Layer 6 of a small transformer language model trained on English Wikipedia (15 layers, counted from 0, width 64). Numbers have three digits each and are written without spaces.
A neuron adds its activation times its output weights to the MLP's output. To switch it off is to set its activation to zero at one token and run the rest of the model.

Output weights of the MLP neurons that the questions are about. A number n stands for (n - 500) times 0.0023.
n3: 580462327295650409459419507426521475679493440597480554255333504556511482601580629456392577385453287713446450349460591365544527539603435417642620341355628346470358418434461639574545502595457683
n4: 425390481238612448268496363503490755373557486540502450363343425543367677508505716547505398384626339443420513535761652510567412351530338711587461320508654601538736763609296601507588383543411603
n55: 460491530545592405326594612690610228569477607479419390588460533673540257542485355351604537559543517582445519535601530572424533328459559657302418866652464404547457676397567505667360403451432511
n74: 570493346487526449411563412462510754443474483489519310498517550483467407470611578558448629461561440596542761661608356522474622459534517518475560205478509400523970469323538477412342335391560470
n79: 583455410564517599451306626480521510431375481413674399382567451504682517497617497354536463466609622515596624638261426369403484549558540514512505546465547549533808261318433458527413518357312439
n82: 428536470531606411537507467399502592528520343367408486641355561382545425455281338220446620406859481414519601362768431354637672497491593702660816326701590477538727533466573264500628560492457533
n85: 593701439648507487643338353537511355576554498535685586181532502426667324581407302382465369546389451622646585363633547447512532492534349562540513428469520339527501469468545396485528529591309464
n131: 437637662640555604456536587688472411688421340542394330415494445369419555561573276640371474736437402671581371499513305518470443479379555678589480488588574263483837424502383484466373463544343471
n136: 506465439679685591499460356443591608697569541447577546448485553613502466627468309552631476471380565393565590526580583667315522317591280593523341408614591554754550667720434561567377689299488559
n138: 525345588522432636208568351642743486496451329555368498391520426402524552402520479638610370615343321558559655435647540642623491580590668526420552464581306634555631363437478254576404524709498421
n167: 609356486430596496393632516510353515362406338514552406426619519787432357394629554537343416693510600619461513489533609457620438397651737378557453605603432483393400776721523493560477448231757567
n197: 482520475421453527424413477543550559355649619563687546192376570232446484385489403579462458528473668384622576305397555383470527414304416528571468507327510594358585363661611659391318394533620471
n214: 328641612398405468663473549460626530599436680404440578580313246474452535510438472515461518415649453542490339517434619636520568485796579619529574450303591508394551821496309299563485572493677525
n223: 401517620466591332565474489619473532759731560428503545333455571496546668574366446526423416564466439607582481410542334477601351568499309387530506463323572430586726792764538415493483482437640394
n225: 521342388571484507479646412370370669484675710407689545448376627482510500419563441638716316677550664503547488525329430840692409489314594378631310305578473497432380285541466424471258456208635389
n235: 638534515503327646328556280380463524631418508469336559357522537481513627488289467461382722289314459435447548520540575551697408580569488453188494545627431271447410592543619449505542559525419546

Each question names a token from some text and the token that comes next. It shows the activations a of the neurons there, in the order above. A number n stands for (n - 500) times 0.014.

Then comes g, the gradient of the next token's log-probability with respect to the MLP's output, scaled to length 1. A neuron's effect is roughly proportional to its activation times (output weights . g). A number n stands for (n - 500) times 0.0011.

"ricane", then " Sand"
a: 498500495477512499433370502527500517490501494493
g: 394450473392511527335405494465302505457497446688463544161626523664684613595445609589489444499439238383297516481454599556475614438515453600442256611512630581316502415359535605524666566581671659
Which neuron, switched off, lowers the next token's probability most? n131

",", then " Washington"
a: 475501486515484500495486496505499478580490499488
g: 522441520574441426388421466224567656295682377636551505365647459607638457606631606435442411588515496619519332594341369490485445607445518528595415643536269321381533505336615451440413409428190639
Which neuron, switched off, raises the next token's probability most? n214

" |", then " Portland"
a: 501504500477514492496499506514485501544500495496
g: 558519482326383550479446421289528359202535458458612418361573622762462609613502629474238289310443589602508576528450465607648569469249598598520422421364400449639558434384594389500586431606441459
Which neuron, switched off, raises the next token's probability most? n214

",", then " and"
a: 463495494519497500445510512515505505519493505547
g: 721587515543584404505555402629446510623376715480520245630539526289680412413500356375636622381261333413450490423598655527445453505323596423486615347578458305527543567588544560291613600402559396
Which neuron, switched off, raises the next token's probability most? n85

"|", then " California"
a: 472502497498500475486499490503501499501506504497
g: 579278490440459602433578533467418495349624613658372486414791528772558521432515759345428463357235703353547499502514320509470581518367612488578446496485559740481467497633452369400611457403515532
Which neuron, switched off, lowers the next token's probability most? n82

" the", then " ec"
a: 501504502497501507499501571489500502501501497497
g: 600525229405706515471532542304497656551471374312509397629453483501548582451525625328683545508267379536544341487661387583381619421461343524597475359511694539665512605602400637530481712391368642
Which neuron, switched off, lowers the next token's probability most? n136

" the", then " age"
a: 506499520498510504498501611493500504501506493500
g: 522362428524623589443509400528662452347438442561440382683466539550451586299785374460296606518263410508673436411544557583520411416726334670550359398399574598357642388379534655411475399364427413
Which neuron, switched off, lowers the next token's probability most? n136

" voted", then " to"
a: 485502499496513487465510497514493500485515573502
g: 666545373451600333485549428308441312560660464468669275542403313477513527535530566358425566572288757394352576396327557597567458528464516397521386407539351424595404525378770625410400369371585452
Which neuron, switched off, lowers the next token's probability most? n225

" Sa", then "amo"
a: 504519499496495501495515518494500473497612500486
g: 453496600500661355357477504433406398315377424490553427594532435488357523678485417346558240504502531496518175400396525631538381520710616473487210417431691339325473609538453341532624589500480626
Which neuron, switched off, lowers the next token's probability most? n197

" 978", then "-"
a: 503496523498453487507501514360461493500494774498
g: 307535640588561580481430516495404550484449360449522538544538772617584291617539527414274599499662420476619446482531562542338487762469592598428338439349513553146535558352624297554530333524410515
Which neuron, switched off, raises the next token's probability most? n225

"e", then " ="
a: 611489500497473499495502503261513525512413500490
g: 687551302536567463569478504408724514587540526557410342571620497509749513724408429465564662407435692479382385459609575540615373248513597448524606325515432548377510510682616653311624553638453297
Which neuron, switched off, lowers the next token's probability most? n138

" in", then " India"
a: 524455501494512500521496500517506563501495517498
g: 419732354486619578421589511413416463775487433490277458461790676401590668348319514639426526309376390512631417473471405359544487500511456415320430414671384536481433532553574652515436713543538592
Which neuron, switched off, raises the next token's probability most? n197

" UC", then " River"
a: 474492498505540504499508484493500506515494539484
g: 473593400426563515421535507281505384351382643550368472535458586446566267589683525420307154435548556523347591541607442402451600303360492451448455435415544624637237541385447654315598580452611563
Which neuron, switched off, lowers the next token's probability most? n235

" for", then " the"
a: 502414648497503515516491455501506500494504511500
g: 582322327572482580355423563547623422567667541731380566534569442448613592288375401441626500560579515509409534546650369533378344617287477696708696546508522392576332714553490639521639431436373356
Which neuron, switched off, lowers the next token's probability most? n55

"iya", then " reported"
a: 526481480486497499485420500508498655488380494499
g: 620259443658730496439686600616668551396594377517366579552631486283493401650484480463408602474379393382572465195492528540373274672571511516577593440516565680513486640663598557478385628473444413
Which neuron, switched off, raises the next token's probability most? n223

".", then " |"
a: 500500490505492499511400498500530501500499501505
g: 641452428529633519670528474524762420552467525504359387578563330426010347805506470513413454406345475451545520443558538392477410526413457571546643524664523506571585356527584678598508471508546587
Which neuron, switched off, raises the next token's probability most? n131

"-", then "87"
a: 506515493499413514499499494389421506498496512504
g: 730513375765498373530605393471423490509587593597476327730394516559294461503578502470576444491552544588664468505487460740556580524432618331544443603623701584595619496694468811532377402332461410
Which two neurons, each switched off alone, lower its probability most, in order? n138, n225

" •", then " Seattle"
a: 528499490560517501500470505508500500508489500497
g: 499357567316523751385547537403637522310614574725535385557370639742619651609588574347389505540294661409515504612404618539678463647350551477464392664451492646518511481299587344516585502537534471
Which neuron, switched off, raises the next token's probability most? n74

" the", then " repe"
a: 507510504498501501498501574493500502500503491499
g: 362488224630716452632707500381430534555521332377408514428326413339453486527581458471619603472552558484648548640701282559531265508485364598609530386450459510782500689409483600659524446488509441
Which neuron, switched off, lowers the next token's probability most? n136

"stan", then " part"
a: 499495493499535498500506500505497645460490500500
g: 347590287609673429620614577489417369752576592324404534371432581571441427640527510407460399504379484609365233458684516567569594740288400558653644482503581375496485493449667550339489366454432581
Which neuron, switched off, raises the next token's probability most? n197

" Hur", then "ricane"
a: 485504508487504506496500506512500498506497498629
g: 387486317354545636478611516740560371584603367439524391611606635484623492476629623541649359619534673587486602502503558177644500470452705596388398399475528535408701484554289532391275394428554472
Which neuron, switched off, raises the next token's probability most? n235

"03", then "77"
a: 500500500652494508514501501506022505475512501482
g: 483373520352306489542418634673341620351618501511542535440592481449586534468568374624640550463450528504413465533599533631373698393446599559642471608552403524423368542499494150439440057529535409
Which neuron, switched off, raises the next token's probability most? n167

" of", then " 11"
a: 492488490504502505519499517500500498503498684521
g: 450431455112548550500447525532421417401381463653617362453583409587525646615606623449381368479592517369657579372540477379457607263322546356384380626646301505532306495557385423389510416605484677
Which neuron, switched off, raises the next token's probability most? n225

"|", then "  "
a: 504503498489501508496501502507493499516498453490
g: 675613463714618533566720421469554544636623509525663437701484639441505408624645459509614623700623373633378486493339593396567370335288540536389439505450572336379579573597607560437468621288621662
Which neuron, switched off, raises the next token's probability most? n225

" O", then "c"
a: 507263518519476501489506464486499489500565512474
g: 383685507441599517552423459630740342565253547330485510651431431763485332504553317497406385634485579395506503426453281485624615612365343475552418467610470538510461613613390594629255475685534588
Which neuron, switched off, lowers the next token's probability most? n4

" Architect", then "ure"
a: 513511502508131495504510513493500501476505501501
g: 604350589601340224573407446681424550430600442624471327471442577430602629477475559387382609673558523676413428410509439517535424389256294580522363714428405547566628562548602370518470371371483779
Which neuron, switched off, lowers the next token's probability most? n79

" T", then " 2"
a: 617383528503505500500511497495498462513478558477
g: 614694400519579632549482550447634247367492502353473689402416370602454334498586623587446618436633421517491549411555532509604379659468415829316405338661442429490301560347368515444391504432306501
Which neuron, switched off, lowers the next token's probability most? n3

" O", then "R"
a: 503293531519490506496519497497503476499525506482
g: 562579399329585399559435580450512471497587299510570577692263466478418439526312589567684451557512684462458427131408525506544511548726694536505483467437528466393502368754477224562400562433461424
Which neuron, switched off, lowers the next token's probability most? n4

"=", then " Ge"
a: 500514495337497500500495500507495505503493516506
g: 434362457405306450539509558550526543565353547619534451436543645648498417286332429452429503389146439421504415458612540683512449493466706367670551669380314624298461609452457631452369675629490640
Which neuron, switched off, lowers the next token's probability most? n74

" Sam", then "iti"
a: 487494507498494512569424509318488497504489501499
g: 535496659596325306608593523523516523594590457655512466538521485219611576529135436408599467660532469501577273605634456328608560709404509622640546499478506442676557635391529574634610381514490328
Which neuron, switched off, raises the next token's probability most? n131

" |", then " Attendance"
a: 452506492543513500487491506519502512496301466506
g: 497566389320409579474576509453549454443427337541426609692521397389374322609501365528655528568353327593283597302719566573346548505567601546498434693349492657545490590399607372577340381730315495
Which neuron, switched off, lowers the next token's probability most? n223

"e", then " Am"
a: 583501481494499499494498496510499489503449500490
g: 260562341372503371559412612373468592603568430692461564363723429758649359536535682568514385700235403493438578499510571441381390365603486418409491585708570401436576529435358480558614545621410591
Which neuron, switched off, lowers the next token's probability most? n3

"=", then "\n\n"
a: 504511492329500500505497500509490496500513511485
g: 736625476404503554488354513586599544510512515540748793486252539460552367396283364593476382520607425607417542463630548448483462344330515514629405449504226518469418559566418612751564483473639341
Which neuron, switched off, lowers the next token's probability most? n74

" Be", then "hr"
a: 490522503501498500483506497498501484498669493498
g: 600696485465494424401365490627854600496481323473601255469401407505541459442454385490471755456367624427498461474502495552478584526404483482688674471361560357554598383182658619480635466603553585
Which neuron, switched off, raises the next token's probability most? n223

" Ven", then "ice"
a: 518504523505519502491501507496500530513638473494
g: 540383572601163630443577506562295482580509372532665198428560471460671567372639537627454492526551561573418555566475414267556458574521682392425526287302463642528650411633586362577478485645542422
Which neuron, switched off, lowers the next token's probability most? n223

" Sand", then "y"
a: 504501498499507509497521512429490503524495503499
g: 513633424334441720547648541451284321495743433506397466590275537550645517472313490480318575571574260601543592832474600433516536517586498419389357391535510443503507471499634607560447368487616685
Which neuron, switched off, lowers the next token's probability most? n138

"pen", then "ti"
a: 376424506496495500476509515510499500413501523515
g: 590614781468647409425509452515297491284317521364474368614657423603522592567175598424434566625693412460544605544603346535441576547332586440453575414430630519514434572403324331411468331593502424
Which neuron, switched off, lowers the next token's probability most? n3

" 2019", then " –"
a: 489491499488476499580500499503499505498340525503
g: 563554437413473570645559553459417607486471707559584652701434648445476474467509492520310610805537550630555709563423304281489462426585417674559365368748672512524387601408376485457517399418280549
Which neuron, switched off, lowers the next token's probability most? n223

"=", then " Pres"
a: 500515493381502500499497500509491507501501506479
g: 592421382508351543426662644661464530435471395721580645424489656498617407304355616586514507471221406412453369367640616573378366471388563455496518562533383741306504711633357469514436649536369536
Which neuron, switched off, lowers the next token's probability most? n74

"ik", then "ka"
a: 510531529500481499502501501291481473504504503502
g: 412449629465589443553409528365545510727588527554315410640609470562607474414538634499478592339621175464485548432576412611415506379501530587553501432579500608318520438756484191318287416650497649
Which neuron, switched off, raises the next token's probability most? n138